Layer 2 of a small transformer language model trained on English Wikipedia (23 layers, counted from 0, width 96).
A neuron's activation on a vector x is SiLU(gate . x) times (in . x), where the dot is the dot product.
The model reads these tokens: " B" "ug" "and" "a" " re" "g" "ion" "," " as" " c" "an" " be" " se" "en" " with" " c"

The vector x that enters this layer's MLP at each token. A number n stands for (n - 128) times 0.005.
0 " B": 125, 109, 105, 138, 130, 120, 119, 113, 180, 134, 139, 140, 135, 84, 128, 126, 138, 139, 132, 116, 131, 112, 108, 145, 113, 122, 115, 141, 128, 75, 130, 130, 147, 73, 118, 124, 117, 112, 124, 151, 132, 124, 117, 134, 134, 86, 123, 157, 111, 134, 114, 110, 114, 136, 106, 126, 143, 152, 140, 114, 133, 127, 126, 122, 126, 122, 130, 112, 129, 129, 131, 127, 138, 96, 120, 127, 141, 133, 123, 106, 119, 118, 122, 132, 122, 136, 114, 129, 106, 160, 55, 118, 114, 134, 91, 123
1 "ug": 129, 152, 139, 140, 120, 134, 180, 96, 142, 107, 141, 143, 155, 124, 113, 138, 140, 119, 102, 118, 133, 120, 158, 122, 166, 106, 132, 128, 138, 151, 142, 132, 118, 111, 119, 114, 121, 134, 116, 101, 121, 135, 148, 126, 139, 88, 124, 114, 130, 161, 158, 146, 111, 107, 116, 124, 111, 117, 90, 147, 131, 101, 115, 134, 101, 118, 123, 137, 121, 151, 107, 138, 126, 115, 166, 117, 133, 122, 101, 126, 131, 127, 100, 124, 144, 134, 150, 154, 129, 152, 108, 134, 106, 129, 113, 142
2 "and": 127, 136, 155, 134, 137, 123, 152, 136, 112, 118, 123, 118, 140, 105, 134, 154, 120, 134, 100, 142, 118, 131, 131, 132, 179, 130, 145, 127, 136, 129, 131, 132, 131, 109, 114, 152, 116, 119, 122, 143, 113, 138, 99, 132, 119, 97, 109, 110, 133, 125, 141, 130, 134, 98, 133, 132, 134, 143, 124, 126, 119, 130, 128, 121, 117, 134, 139, 124, 52, 137, 119, 113, 114, 165, 119, 128, 153, 102, 158, 116, 137, 119, 118, 119, 144, 119, 137, 109, 155, 119, 152, 130, 123, 176, 96, 145
3 "a": 126, 137, 100, 119, 143, 132, 160, 134, 98, 126, 131, 142, 137, 138, 126, 152, 125, 154, 165, 131, 124, 129, 130, 124, 113, 144, 129, 141, 132, 155, 136, 123, 149, 142, 144, 141, 117, 133, 123, 151, 116, 129, 129, 110, 129, 100, 137, 144, 120, 112, 150, 111, 113, 130, 127, 138, 133, 126, 126, 106, 119, 123, 166, 114, 131, 124, 135, 126, 107, 134, 96, 124, 134, 154, 137, 130, 130, 138, 111, 116, 129, 108, 129, 129, 160, 125, 109, 127, 149, 139, 81, 143, 107, 120, 181, 135
4 " re": 118, 128, 156, 120, 124, 153, 134, 154, 140, 123, 105, 126, 118, 126, 130, 109, 139, 108, 146, 144, 82, 120, 132, 131, 91, 145, 142, 133, 107, 140, 123, 140, 122, 149, 100, 136, 133, 150, 131, 128, 117, 140, 149, 119, 127, 44, 169, 98, 125, 150, 180, 134, 137, 125, 131, 116, 120, 149, 133, 116, 124, 117, 124, 134, 100, 140, 136, 131, 133, 107, 108, 123, 128, 126, 196, 114, 107, 142, 111, 132, 142, 127, 147, 133, 120, 107, 146, 122, 115, 151, 140, 120, 121, 134, 104, 109
5 "g": 119, 137, 122, 129, 105, 128, 150, 138, 119, 114, 119, 129, 120, 123, 138, 156, 125, 126, 63, 100, 114, 108, 162, 134, 140, 107, 100, 124, 129, 122, 142, 141, 139, 155, 131, 98, 107, 121, 140, 148, 130, 135, 121, 127, 129, 122, 148, 143, 151, 114, 111, 157, 136, 111, 134, 121, 121, 152, 112, 131, 135, 136, 137, 122, 122, 106, 143, 134, 96, 153, 130, 115, 155, 111, 137, 125, 128, 131, 110, 112, 129, 149, 139, 124, 143, 145, 129, 136, 106, 134, 103, 127, 111, 103, 89, 124
6 "ion": 126, 139, 140, 157, 123, 136, 189, 135, 126, 127, 157, 121, 119, 139, 143, 141, 128, 123, 144, 127, 180, 129, 143, 109, 184, 134, 125, 125, 124, 149, 115, 137, 150, 167, 109, 132, 133, 113, 133, 165, 141, 115, 149, 145, 127, 104, 139, 124, 116, 129, 120, 122, 110, 151, 131, 137, 143, 121, 135, 117, 115, 125, 153, 123, 138, 135, 107, 128, 101, 136, 135, 94, 126, 155, 124, 144, 129, 124, 150, 145, 131, 145, 128, 129, 142, 122, 143, 144, 133, 137, 115, 133, 131, 169, 112, 104
7 ",": 131, 113, 102, 136, 139, 150, 95, 104, 121, 142, 130, 133, 146, 179, 126, 121, 135, 142, 122, 140, 119, 102, 114, 129, 143, 144, 113, 137, 119, 128, 100, 152, 120, 128, 127, 104, 113, 116, 137, 61, 112, 134, 125, 117, 135, 64, 126, 154, 132, 111, 99, 127, 124, 94, 140, 131, 120, 132, 130, 123, 121, 124, 138, 115, 120, 121, 123, 122, 116, 126, 143, 128, 118, 104, 115, 117, 122, 129, 129, 126, 141, 127, 138, 137, 125, 108, 130, 149, 148, 151, 134, 125, 151, 130, 187, 117
8 " as": 138, 111, 134, 116, 151, 110, 118, 108, 80, 125, 130, 134, 137, 114, 94, 112, 149, 133, 132, 125, 120, 135, 165, 120, 137, 153, 150, 137, 125, 115, 129, 168, 112, 165, 128, 116, 136, 137, 129, 95, 119, 131, 134, 119, 118, 117, 132, 154, 110, 129, 168, 132, 143, 122, 157, 138, 135, 146, 115, 134, 130, 146, 132, 142, 100, 132, 108, 101, 140, 154, 142, 116, 127, 156, 142, 129, 142, 141, 144, 143, 137, 108, 127, 124, 98, 126, 149, 143, 145, 206, 130, 137, 149, 148, 131, 131
9 " c": 125, 131, 128, 118, 120, 123, 106, 118, 181, 130, 120, 137, 128, 77, 125, 107, 131, 140, 92, 139, 144, 123, 112, 146, 200, 114, 109, 126, 126, 106, 118, 149, 144, 164, 104, 136, 138, 108, 129, 136, 151, 142, 136, 119, 129, 111, 150, 133, 128, 137, 151, 98, 146, 115, 141, 118, 134, 115, 142, 128, 120, 114, 119, 121, 129, 135, 113, 126, 127, 134, 135, 116, 119, 114, 141, 116, 121, 139, 127, 125, 112, 147, 112, 127, 138, 108, 123, 115, 133, 107, 134, 117, 140, 136, 131, 155
10 "an": 117, 130, 113, 111, 129, 124, 164, 145, 110, 118, 127, 130, 141, 114, 112, 143, 124, 125, 124, 124, 161, 118, 108, 122, 155, 136, 145, 138, 110, 145, 127, 119, 145, 116, 132, 122, 88, 121, 129, 140, 108, 121, 113, 140, 120, 102, 134, 158, 111, 115, 140, 143, 103, 114, 130, 129, 156, 106, 115, 131, 133, 110, 172, 142, 126, 132, 119, 106, 106, 131, 129, 95, 130, 140, 141, 122, 147, 124, 132, 133, 153, 126, 131, 142, 127, 147, 150, 135, 122, 67, 76, 147, 119, 129, 87, 113
11 " be": 132, 113, 135, 134, 144, 142, 114, 115, 46, 131, 95, 139, 135, 112, 114, 121, 135, 114, 122, 148, 140, 78, 125, 131, 139, 137, 131, 138, 134, 138, 93, 115, 129, 138, 144, 123, 154, 137, 135, 147, 150, 138, 139, 108, 136, 8, 127, 175, 125, 133, 154, 125, 126, 140, 134, 133, 115, 143, 122, 144, 144, 132, 118, 166, 124, 145, 151, 116, 128, 155, 96, 123, 97, 125, 146, 140, 133, 144, 128, 121, 118, 136, 100, 130, 144, 134, 132, 153, 128, 153, 147, 131, 128, 144, 139, 125
12 " se": 137, 117, 153, 123, 125, 152, 113, 125, 96, 122, 101, 132, 117, 111, 95, 144, 137, 103, 140, 133, 111, 110, 134, 117, 155, 173, 137, 132, 138, 128, 114, 138, 132, 133, 129, 152, 136, 167, 122, 178, 168, 139, 127, 128, 134, 53, 135, 110, 113, 161, 141, 129, 139, 126, 129, 118, 120, 100, 118, 108, 126, 142, 120, 142, 128, 134, 126, 107, 110, 128, 135, 122, 125, 113, 144, 128, 125, 128, 104, 126, 136, 118, 136, 131, 166, 100, 122, 115, 113, 116, 123, 131, 130, 117, 130, 110
13 "en": 118, 120, 137, 142, 126, 131, 116, 151, 65, 139, 114, 122, 165, 127, 145, 129, 133, 113, 105, 132, 135, 124, 101, 147, 183, 135, 165, 114, 135, 145, 137, 126, 120, 101, 129, 142, 110, 128, 92, 86, 127, 125, 95, 134, 123, 90, 115, 146, 115, 129, 165, 115, 145, 131, 118, 114, 142, 106, 124, 114, 137, 121, 154, 124, 124, 128, 121, 131, 115, 132, 118, 136, 170, 144, 102, 133, 125, 111, 130, 132, 137, 116, 158, 120, 143, 140, 144, 110, 118, 143, 90, 124, 119, 109, 106, 131
14 " with": 131, 120, 125, 115, 148, 137, 92, 122, 92, 127, 117, 120, 129, 125, 124, 120, 133, 150, 100, 127, 113, 136, 108, 133, 159, 164, 136, 128, 109, 141, 150, 155, 122, 140, 137, 131, 146, 139, 131, 126, 152, 136, 128, 120, 136, 106, 108, 149, 135, 123, 103, 136, 151, 115, 124, 127, 109, 149, 86, 156, 130, 135, 134, 157, 148, 120, 116, 114, 120, 115, 109, 105, 113, 118, 151, 137, 132, 145, 154, 126, 127, 105, 142, 132, 161, 145, 109, 133, 131, 156, 144, 138, 147, 141, 149, 123
15 " c": 126, 132, 128, 117, 120, 123, 104, 118, 180, 130, 121, 137, 128, 77, 125, 107, 131, 140, 92, 139, 145, 122, 113, 146, 200, 115, 110, 127, 126, 106, 119, 147, 144, 163, 104, 137, 138, 108, 129, 136, 152, 142, 138, 118, 129, 112, 151, 129, 128, 138, 151, 98, 146, 114, 141, 118, 133, 115, 141, 127, 120, 113, 119, 121, 128, 136, 112, 126, 126, 133, 135, 116, 120, 113, 142, 115, 121, 139, 127, 125, 111, 148, 111, 128, 139, 109, 123, 115, 133, 105, 133, 117, 139, 136, 132, 155

Each question shows the input weights of one neuron of the MLP. A number n stands for (n - 128) times 0.0082.

n59 gate: 128, 130, 131, 129, 127, 125, 128, 127, 129, 126, 130, 124, 127, 129, 128, 127, 122, 128, 128, 128, 129, 128, 128, 131, 127, 128, 127, 130, 129, 129, 127, 126, 126, 125, 131, 127, 125, 125, 127, 128, 129, 130, 127, 126, 132, 128, 126, 128, 130, 126, 125, 125, 126, 128, 131, 135, 128, 129, 127, 130, 128, 128, 129, 129, 124, 130, 127, 125, 134, 128, 129, 124, 129, 126, 129, 126, 125, 127, 133, 128, 131, 127, 126, 127, 130, 129, 130, 125, 127, 129, 129, 129, 125, 129, 127, 127
n59 in: 133, 128, 125, 128, 131, 126, 128, 128, 128, 126, 125, 127, 127, 127, 130, 126, 130, 128, 125, 130, 128, 127, 130, 129, 129, 126, 127, 125, 130, 127, 128, 129, 127, 128, 126, 129, 126, 131, 126, 126, 126, 130, 128, 128, 129, 129, 127, 130, 126, 127, 128, 130, 127, 131, 124, 127, 130, 129, 129, 129, 126, 125, 126, 128, 128, 134, 129, 131, 129, 129, 129, 127, 129, 127, 127, 133, 130, 130, 125, 129, 126, 130, 129, 134, 129, 127, 128, 127, 127, 129, 129, 131, 128, 130, 130, 125
On which three tokens does it fire most, strongest first? 12 " se", 3 "a", 4 " re"

n13 gate: 128, 127, 133, 130, 134, 133, 129, 126, 130, 129, 129, 130, 130, 124, 133, 130, 132, 127, 130, 130, 129, 127, 128, 126, 127, 129, 132, 128, 130, 127, 129, 126, 125, 128, 132, 128, 134, 123, 126, 129, 128, 124, 132, 125, 129, 130, 132, 129, 125, 126, 130, 126, 131, 125, 130, 124, 130, 126, 128, 131, 132, 124, 126, 124, 132, 126, 129, 125, 124, 127, 127, 130, 130, 123, 129, 125, 132, 127, 129, 130, 124, 125, 127, 132, 130, 126, 127, 128, 125, 127, 129, 122, 130, 125, 128, 128
n13 in: 132, 132, 129, 128, 129, 126, 129, 127, 130, 122, 125, 133, 131, 130, 130, 129, 128, 129, 128, 127, 129, 130, 131, 123, 128, 128, 127, 129, 125, 128, 125, 122, 129, 127, 130, 131, 125, 128, 129, 129, 128, 129, 129, 131, 129, 128, 127, 131, 130, 129, 127, 130, 131, 128, 118, 129, 132, 128, 133, 127, 129, 124, 128, 131, 134, 129, 128, 127, 129, 128, 133, 130, 130, 131, 126, 126, 133, 136, 128, 133, 130, 136, 128, 126, 126, 127, 124, 129, 127, 130, 129, 125, 131, 125, 130, 126
On which two tokens does it fire most, strongest first? 8 " as", 2 "and"

n103 gate: 127, 127, 125, 126, 131, 127, 130, 129, 128, 130, 127, 129, 126, 127, 129, 128, 127, 132, 126, 131, 128, 131, 130, 127, 128, 128, 132, 125, 128, 125, 128, 131, 127, 129, 131, 130, 128, 129, 128, 127, 127, 132, 128, 129, 133, 129, 126, 129, 127, 124, 128, 127, 126, 129, 124, 128, 129, 126, 129, 127, 124, 124, 127, 127, 128, 124, 130, 128, 128, 128, 130, 130, 123, 130, 126, 130, 130, 127, 128, 122, 127, 130, 127, 133, 128, 127, 127, 127, 128, 127, 128, 131, 128, 129, 126, 125
n103 in: 133, 130, 129, 130, 126, 129, 128, 128, 128, 128, 125, 127, 128, 127, 133, 125, 129, 127, 131, 128, 126, 130, 127, 132, 128, 129, 126, 132, 126, 126, 126, 129, 127, 130, 129, 129, 129, 129, 130, 128, 127, 127, 131, 131, 125, 128, 124, 130, 128, 126, 127, 128, 127, 128, 133, 128, 126, 129, 126, 127, 130, 131, 128, 126, 129, 123, 128, 125, 125, 133, 130, 127, 124, 128, 126, 124, 126, 127, 129, 126, 129, 127, 126, 126, 130, 125, 132, 125, 127, 129, 128, 131, 124, 127, 128, 127
On which token does it fire most? 2 "and"

n357 gate: 84, 133, 131, 155, 106, 170, 142, 158, 105, 162, 108, 163, 138, 131, 88, 133, 130, 140, 111, 116, 102, 115, 129, 153, 136, 69, 87, 197, 158, 99, 122, 150, 163, 135, 84, 190, 93, 133, 82, 138, 154, 137, 94, 117, 144, 134, 93, 124, 84, 172, 142, 88, 124, 142, 84, 114, 151, 143, 112, 105, 132, 138, 115, 125, 100, 108, 131, 114, 134, 125, 137, 97, 124, 90, 152, 125, 190, 175, 104, 109, 58, 156, 83, 117, 86, 167, 89, 143, 106, 94, 148, 101, 140, 129, 105, 133
n357 in: 94, 155, 92, 120, 124, 144, 119, 121, 110, 140, 137, 99, 125, 127, 127, 106, 134, 142, 97, 121, 75, 129, 113, 111, 157, 106, 81, 192, 147, 113, 139, 144, 114, 127, 63, 155, 88, 95, 86, 121, 125, 126, 100, 132, 164, 123, 87, 116, 97, 153, 94, 121, 97, 113, 107, 123, 145, 171, 109, 108, 134, 134, 148, 114, 111, 108, 77, 91, 147, 103, 97, 136, 174, 107, 137, 80, 187, 128, 134, 108, 87, 129, 86, 165, 106, 144, 97, 127, 114, 118, 152, 76, 99, 90, 115, 165
On which token does it fire most, and how strongly? 0 " B", at about 0.12

n24 gate: 180, 112, 157, 98, 169, 151, 161, 111, 123, 158, 146, 162, 143, 157, 133, 113, 136, 98, 131, 144, 122, 136, 166, 174, 118, 151, 104, 123, 124, 126, 162, 140, 165, 139, 136, 128, 147, 97, 101, 145, 171, 174, 179, 81, 195, 133, 90, 120, 138, 152, 103, 161, 150, 132, 166, 116, 119, 51, 44, 119, 145, 120, 148, 160, 114, 99, 69, 143, 118, 109, 63, 163, 136, 146, 146, 136, 80, 147, 93, 129, 119, 124, 118, 148, 128, 159, 69, 111, 132, 125, 103, 88, 70, 168, 154, 161
n24 in: 161, 107, 119, 119, 108, 120, 178, 138, 129, 71, 124, 123, 76, 148, 82, 104, 63, 162, 73, 141, 168, 131, 119, 130, 124, 150, 102, 142, 121, 120, 161, 124, 82, 134, 143, 89, 144, 122, 156, 155, 121, 134, 135, 54, 103, 101, 155, 137, 180, 108, 138, 93, 157, 152, 99, 139, 127, 117, 129, 170, 193, 137, 123, 121, 161, 123, 117, 181, 148, 130, 88, 86, 92, 68, 98, 134, 166, 102, 138, 124, 83, 142, 153, 128, 121, 104, 141, 144, 134, 100, 120, 128, 119, 84, 90, 137
On which token does it fire most, and how strongly? 14 " with", at about 0.02

n547 gate: 129, 169, 148, 127, 116, 120, 122, 78, 161, 167, 149, 136, 96, 161, 118, 132, 152, 136, 173, 131, 111, 120, 111, 163, 100, 103, 113, 166, 147, 111, 192, 113, 123, 141, 100, 115, 118, 129, 90, 128, 172, 124, 169, 162, 160, 161, 158, 129, 116, 140, 153, 145, 118, 143, 128, 156, 167, 112, 103, 95, 128, 149, 55, 81, 125, 147, 130, 159, 166, 116, 104, 180, 139, 151, 78, 161, 97, 121, 105, 119, 152, 142, 96, 106, 159, 103, 156, 128, 136, 133, 112, 126, 150, 110, 149, 133
n547 in: 132, 151, 110, 143, 89, 146, 102, 92, 141, 135, 166, 161, 105, 146, 144, 152, 151, 141, 137, 115, 90, 106, 89, 138, 112, 134, 145, 150, 143, 97, 140, 131, 88, 168, 117, 88, 124, 145, 103, 139, 173, 108, 134, 158, 154, 143, 135, 129, 95, 135, 167, 172, 100, 139, 122, 148, 144, 134, 129, 115, 131, 123, 93, 122, 115, 133, 126, 86, 148, 94, 95, 159, 169, 162, 88, 138, 144, 127, 122, 76, 125, 137, 114, 88, 144, 101, 158, 166, 128, 174, 104, 133, 106, 129, 162, 131
On which three tokens does it fire most, strongest first? 10 "an", 2 "and", 14 " with"

n354 gate: 126, 130, 130, 128, 127, 130, 130, 128, 127, 127, 129, 130, 127, 127, 128, 129, 129, 126, 127, 130, 129, 127, 133, 128, 130, 129, 130, 128, 128, 130, 126, 130, 127, 125, 125, 127, 127, 128, 132, 126, 130, 131, 132, 127, 126, 128, 127, 130, 127, 128, 130, 127, 127, 124, 127, 127, 127, 128, 129, 130, 127, 130, 128, 131, 124, 132, 128, 127, 129, 125, 127, 126, 126, 128, 127, 130, 128, 126, 125, 130, 125, 125, 130, 125, 128, 127, 126, 126, 130, 129, 128, 125, 126, 130, 126, 129
n354 in: 127, 125, 128, 128, 127, 129, 126, 125, 129, 125, 126, 125, 127, 126, 132, 130, 126, 129, 125, 131, 129, 129, 131, 124, 125, 127, 130, 122, 128, 129, 126, 128, 125, 125, 126, 126, 126, 129, 128, 127, 129, 129, 130, 126, 126, 128, 127, 125, 122, 129, 129, 132, 128, 127, 128, 125, 126, 126, 130, 129, 130, 128, 128, 128, 131, 129, 133, 130, 127, 125, 123, 127, 130, 130, 128, 128, 129, 126, 129, 129, 130, 128, 131, 130, 130, 130, 125, 127, 130, 129, 129, 126, 126, 131, 127, 127
On which token does it fire most? 2 "and"

n147 gate: 128, 130, 129, 123, 124, 125, 126, 128, 127, 124, 128, 124, 129, 128, 128, 127, 130, 127, 128, 129, 127, 130, 125, 125, 127, 127, 126, 132, 131, 128, 125, 127, 132, 130, 130, 129, 130, 128, 127, 129, 127, 131, 130, 127, 126, 128, 130, 126, 126, 128, 129, 125, 129, 131, 127, 129, 132, 128, 128, 129, 131, 128, 127, 130, 127, 127, 129, 126, 126, 128, 128, 127, 130, 124, 127, 127, 128, 129, 128, 126, 129, 126, 129, 123, 126, 126, 126, 130, 131, 129, 127, 126, 128, 127, 127, 129
n147 in: 123, 131, 131, 131, 124, 127, 129, 129, 128, 130, 130, 130, 126, 128, 130, 130, 134, 128, 129, 127, 131, 131, 127, 128, 126, 128, 131, 131, 132, 129, 124, 121, 129, 125, 124, 124, 125, 135, 128, 126, 129, 133, 126, 129, 128, 128, 129, 133, 129, 131, 127, 121, 131, 127, 130, 125, 124, 131, 126, 126, 133, 130, 130, 129, 120, 125, 132, 126, 129, 125, 132, 129, 127, 128, 132, 129, 126, 132, 134, 123, 133, 131, 132, 119, 128, 130, 126, 125, 135, 130, 128, 128, 130, 129, 127, 128
On which token does it fire most? 4 " re"

n110 gate: 135, 132, 92, 116, 120, 108, 124, 157, 115, 117, 141, 114, 119, 127, 121, 111, 131, 124, 127, 139, 128, 134, 126, 112, 108, 125, 141, 122, 128, 139, 128, 145, 143, 120, 104, 132, 147, 138, 157, 121, 114, 113, 120, 100, 157, 128, 115, 110, 135, 115, 141, 121, 127, 136, 143, 154, 148, 103, 136, 137, 138, 129, 141, 154, 125, 141, 149, 96, 139, 125, 111, 148, 137, 133, 121, 126, 121, 139, 132, 90, 140, 139, 149, 97, 126, 119, 128, 105, 138, 121, 119, 127, 115, 123, 112, 116
n110 in: 136, 131, 137, 120, 155, 122, 140, 114, 122, 136, 124, 132, 126, 117, 108, 100, 115, 132, 115, 114, 118, 136, 115, 107, 124, 126, 150, 114, 142, 132, 140, 138, 143, 118, 131, 98, 146, 122, 133, 122, 111, 160, 120, 120, 136, 117, 128, 91, 135, 131, 128, 112, 115, 112, 134, 105, 149, 117, 149, 131, 133, 131, 140, 126, 115, 116, 153, 122, 164, 103, 118, 145, 132, 111, 134, 160, 154, 119, 113, 119, 123, 132, 140, 120, 123, 123, 139, 114, 141, 117, 134, 139, 107, 142, 127, 119
On which three tokens does it fire most, strongest first? 6 "ion", 4 " re", 5 "g"

n339 gate: 220, 140, 67, 116, 140, 176, 45, 102, 101, 110, 108, 117, 108, 119, 85, 96, 206, 146, 181, 149, 96, 66, 150, 156, 87, 153, 117, 90, 110, 177, 137, 154, 96, 162, 60, 100, 155, 117, 94, 147, 105, 111, 111, 161, 140, 155, 128, 163, 151, 180, 143, 114, 177, 119, 148, 138, 163, 133, 109, 133, 155, 157, 94, 132, 79, 78, 102, 148, 179, 53, 121, 182, 108, 172, 114, 222, 94, 122, 117, 136, 139, 107, 39, 135, 118, 73, 132, 64, 169, 59, 126, 104, 159, 91, 113, 147
n339 in: 87, 111, 161, 161, 114, 95, 155, 105, 154, 155, 145, 144, 85, 117, 217, 174, 146, 85, 119, 158, 139, 194, 164, 127, 166, 110, 151, 173, 109, 119, 67, 63, 123, 77, 165, 156, 86, 114, 126, 111, 105, 111, 145, 95, 112, 170, 130, 153, 111, 73, 100, 140, 69, 149, 111, 134, 71, 145, 161, 135, 162, 65, 208, 144, 196, 169, 118, 110, 130, 188, 129, 134, 183, 112, 99, 59, 88, 128, 105, 136, 114, 144, 158, 121, 138, 167, 69, 190, 107, 153, 146, 149, 164, 128, 105, 113
On which token does it fire most? 2 "and"

n57 gate: 117, 126, 132, 132, 134, 126, 131, 128, 129, 130, 128, 140, 121, 131, 128, 126, 132, 129, 128, 131, 127, 125, 126, 121, 126, 129, 134, 125, 132, 127, 129, 133, 133, 128, 129, 134, 130, 132, 123, 127, 126, 127, 124, 127, 128, 131, 128, 134, 123, 120, 127, 132, 132, 126, 122, 117, 130, 126, 131, 130, 126, 126, 126, 128, 126, 129, 128, 133, 127, 128, 127, 131, 126, 129, 129, 124, 131, 128, 126, 127, 128, 131, 127, 122, 126, 128, 125, 133, 131, 131, 130, 129, 130, 128, 127, 124
n57 in: 131, 129, 122, 129, 131, 127, 126, 129, 128, 130, 126, 134, 131, 128, 132, 124, 127, 125, 126, 133, 129, 125, 131, 126, 128, 131, 125, 123, 128, 128, 132, 124, 127, 127, 124, 136, 128, 133, 129, 127, 127, 131, 129, 133, 128, 129, 125, 131, 128, 127, 126, 133, 126, 128, 125, 128, 125, 127, 124, 126, 126, 128, 129, 124, 131, 131, 127, 127, 129, 132, 131, 129, 124, 124, 125, 128, 130, 135, 128, 123, 131, 126, 130, 130, 127, 127, 126, 130, 128, 128, 130, 129, 130, 129, 128, 129
On which token does it fire most? 5 "g"

n163 gate: 101, 135, 125, 98, 100, 138, 135, 131, 118, 164, 137, 157, 141, 125, 144, 91, 114, 134, 122, 99, 150, 118, 148, 157, 120, 125, 133, 150, 130, 132, 129, 148, 115, 128, 129, 124, 157, 126, 99, 134, 138, 139, 135, 147, 134, 120, 107, 107, 103, 140, 129, 150, 92, 118, 143, 153, 115, 120, 113, 92, 101, 160, 99, 142, 152, 132, 95, 104, 90, 129, 129, 122, 124, 98, 138, 149, 151, 120, 105, 153, 75, 99, 133, 125, 148, 145, 136, 138, 172, 124, 119, 101, 112, 108, 137, 144
n163 in: 130, 125, 150, 156, 135, 130, 152, 155, 126, 107, 153, 134, 132, 117, 106, 128, 111, 133, 119, 122, 140, 86, 137, 173, 126, 134, 133, 131, 88, 142, 113, 151, 106, 121, 133, 134, 121, 129, 165, 107, 140, 94, 163, 162, 127, 134, 126, 130, 120, 107, 142, 141, 67, 127, 117, 166, 127, 114, 122, 143, 100, 120, 87, 122, 131, 147, 137, 126, 145, 105, 103, 133, 138, 146, 125, 115, 158, 121, 135, 137, 138, 136, 135, 166, 114, 118, 101, 85, 95, 127, 114, 98, 145, 113, 119, 117
On which three tokens does it fire most, strongest first? 1 "ug", 6 "ion", 0 " B"

n220 gate: 127, 132, 127, 126, 123, 124, 127, 132, 130, 126, 131, 129, 126, 128, 122, 126, 126, 124, 128, 127, 129, 125, 126, 129, 127, 127, 124, 132, 132, 129, 129, 131, 126, 126, 125, 128, 125, 128, 136, 129, 128, 125, 122, 125, 130, 130, 125, 127, 133, 127, 132, 126, 127, 129, 127, 130, 130, 128, 125, 124, 117, 138, 127, 130, 126, 130, 128, 127, 128, 127, 127, 128, 125, 126, 130, 131, 132, 126, 128, 128, 126, 124, 133, 131, 129, 128, 130, 126, 131, 130, 127, 128, 126, 127, 127, 128
n220 in: 132, 127, 124, 125, 129, 127, 126, 130, 128, 126, 123, 124, 126, 126, 125, 126, 125, 129, 130, 126, 127, 127, 127, 130, 128, 126, 128, 122, 125, 127, 133, 134, 132, 130, 123, 127, 133, 114, 125, 128, 125, 126, 131, 132, 127, 127, 127, 126, 127, 128, 128, 132, 125, 130, 135, 127, 127, 127, 131, 127, 121, 129, 129, 130, 131, 129, 131, 122, 124, 130, 126, 134, 125, 130, 130, 125, 133, 130, 122, 124, 127, 121, 128, 123, 130, 125, 128, 132, 124, 126, 129, 134, 131, 127, 125, 125
On which token does it fire most? 13 "en"

n44 gate: 128, 129, 130, 128, 130, 130, 126, 128, 128, 130, 130, 127, 129, 127, 130, 131, 123, 130, 128, 126, 128, 128, 128, 126, 127, 129, 130, 128, 125, 129, 128, 126, 128, 127, 128, 130, 127, 127, 130, 128, 127, 131, 126, 125, 128, 128, 129, 126, 125, 127, 128, 128, 129, 128, 128, 124, 129, 131, 129, 131, 134, 127, 125, 129, 131, 129, 126, 130, 130, 128, 129, 126, 126, 127, 126, 126, 129, 128, 128, 129, 130, 130, 128, 126, 129, 130, 127, 129, 128, 130, 127, 122, 126, 129, 128, 125
n44 in: 131, 133, 128, 128, 129, 130, 126, 130, 128, 130, 132, 123, 130, 126, 131, 129, 129, 128, 129, 126, 128, 124, 128, 129, 127, 127, 129, 133, 127, 127, 129, 129, 126, 128, 124, 127, 130, 125, 126, 128, 129, 127, 128, 125, 128, 128, 131, 125, 128, 126, 129, 127, 126, 128, 133, 128, 128, 128, 127, 130, 132, 128, 125, 124, 129, 131, 130, 125, 126, 127, 127, 124, 130, 124, 127, 129, 126, 125, 127, 125, 132, 124, 126, 126, 128, 128, 128, 129, 127, 129, 129, 127, 126, 125, 126, 127
On which token does it fire most? 0 " B"

n244 gate: 141, 163, 186, 133, 177, 119, 152, 146, 109, 162, 113, 99, 123, 129, 214, 127, 111, 121, 161, 142, 168, 141, 94, 84, 107, 106, 153, 141, 151, 161, 115, 131, 134, 141, 98, 119, 143, 126, 149, 73, 131, 144, 183, 122, 185, 127, 114, 123, 115, 155, 94, 102, 156, 127, 105, 166, 136, 120, 106, 174, 109, 142, 110, 144, 130, 127, 107, 98, 103, 101, 123, 130, 154, 196, 139, 117, 199, 141, 162, 91, 131, 117, 131, 144, 128, 152, 82, 141, 119, 123, 158, 83, 130, 139, 107, 129
n244 in: 187, 101, 117, 160, 178, 106, 147, 104, 106, 145, 120, 142, 162, 155, 133, 114, 102, 106, 119, 129, 135, 119, 139, 88, 132, 126, 117, 140, 123, 147, 98, 142, 150, 122, 147, 119, 180, 120, 145, 105, 108, 158, 147, 144, 128, 104, 115, 123, 130, 162, 93, 86, 143, 100, 147, 160, 156, 127, 88, 119, 90, 141, 84, 116, 132, 107, 123, 137, 115, 146, 107, 135, 148, 176, 130, 142, 218, 110, 208, 130, 119, 135, 130, 140, 98, 143, 96, 122, 142, 133, 128, 85, 70, 182, 130, 128
On which two tokens does it fire most, strongest first? 2 "and", 6 "ion"

n500 gate: 116, 128, 201, 150, 84, 120, 66, 153, 157, 112, 189, 116, 83, 99, 160, 204, 151, 102, 97, 154, 146, 111, 130, 125, 80, 93, 134, 120, 129, 74, 129, 116, 80, 157, 155, 152, 64, 124, 111, 142, 165, 180, 107, 121, 130, 105, 111, 166, 117, 108, 66, 159, 168, 102, 132, 118, 96, 125, 168, 87, 158, 168, 97, 170, 117, 67, 134, 141, 137, 156, 92, 174, 141, 92, 130, 133, 112, 190, 119, 92, 84, 97, 122, 149, 93, 168, 70, 147, 138, 108, 66, 150, 95, 107, 100, 124
n500 in: 151, 118, 181, 162, 127, 99, 84, 124, 127, 123, 163, 122, 106, 109, 169, 171, 153, 132, 100, 130, 136, 81, 112, 143, 81, 89, 149, 112, 134, 71, 110, 172, 96, 121, 138, 119, 72, 114, 112, 116, 135, 172, 154, 168, 125, 101, 109, 176, 106, 146, 107, 148, 156, 144, 99, 104, 82, 95, 153, 73, 154, 181, 147, 170, 129, 73, 129, 139, 106, 158, 75, 139, 159, 132, 149, 138, 144, 148, 142, 79, 113, 115, 169, 92, 122, 150, 86, 134, 159, 94, 61, 144, 97, 89, 101, 139
On which three tokens does it fire most, strongest first? 0 " B", 5 "g", 6 "ion"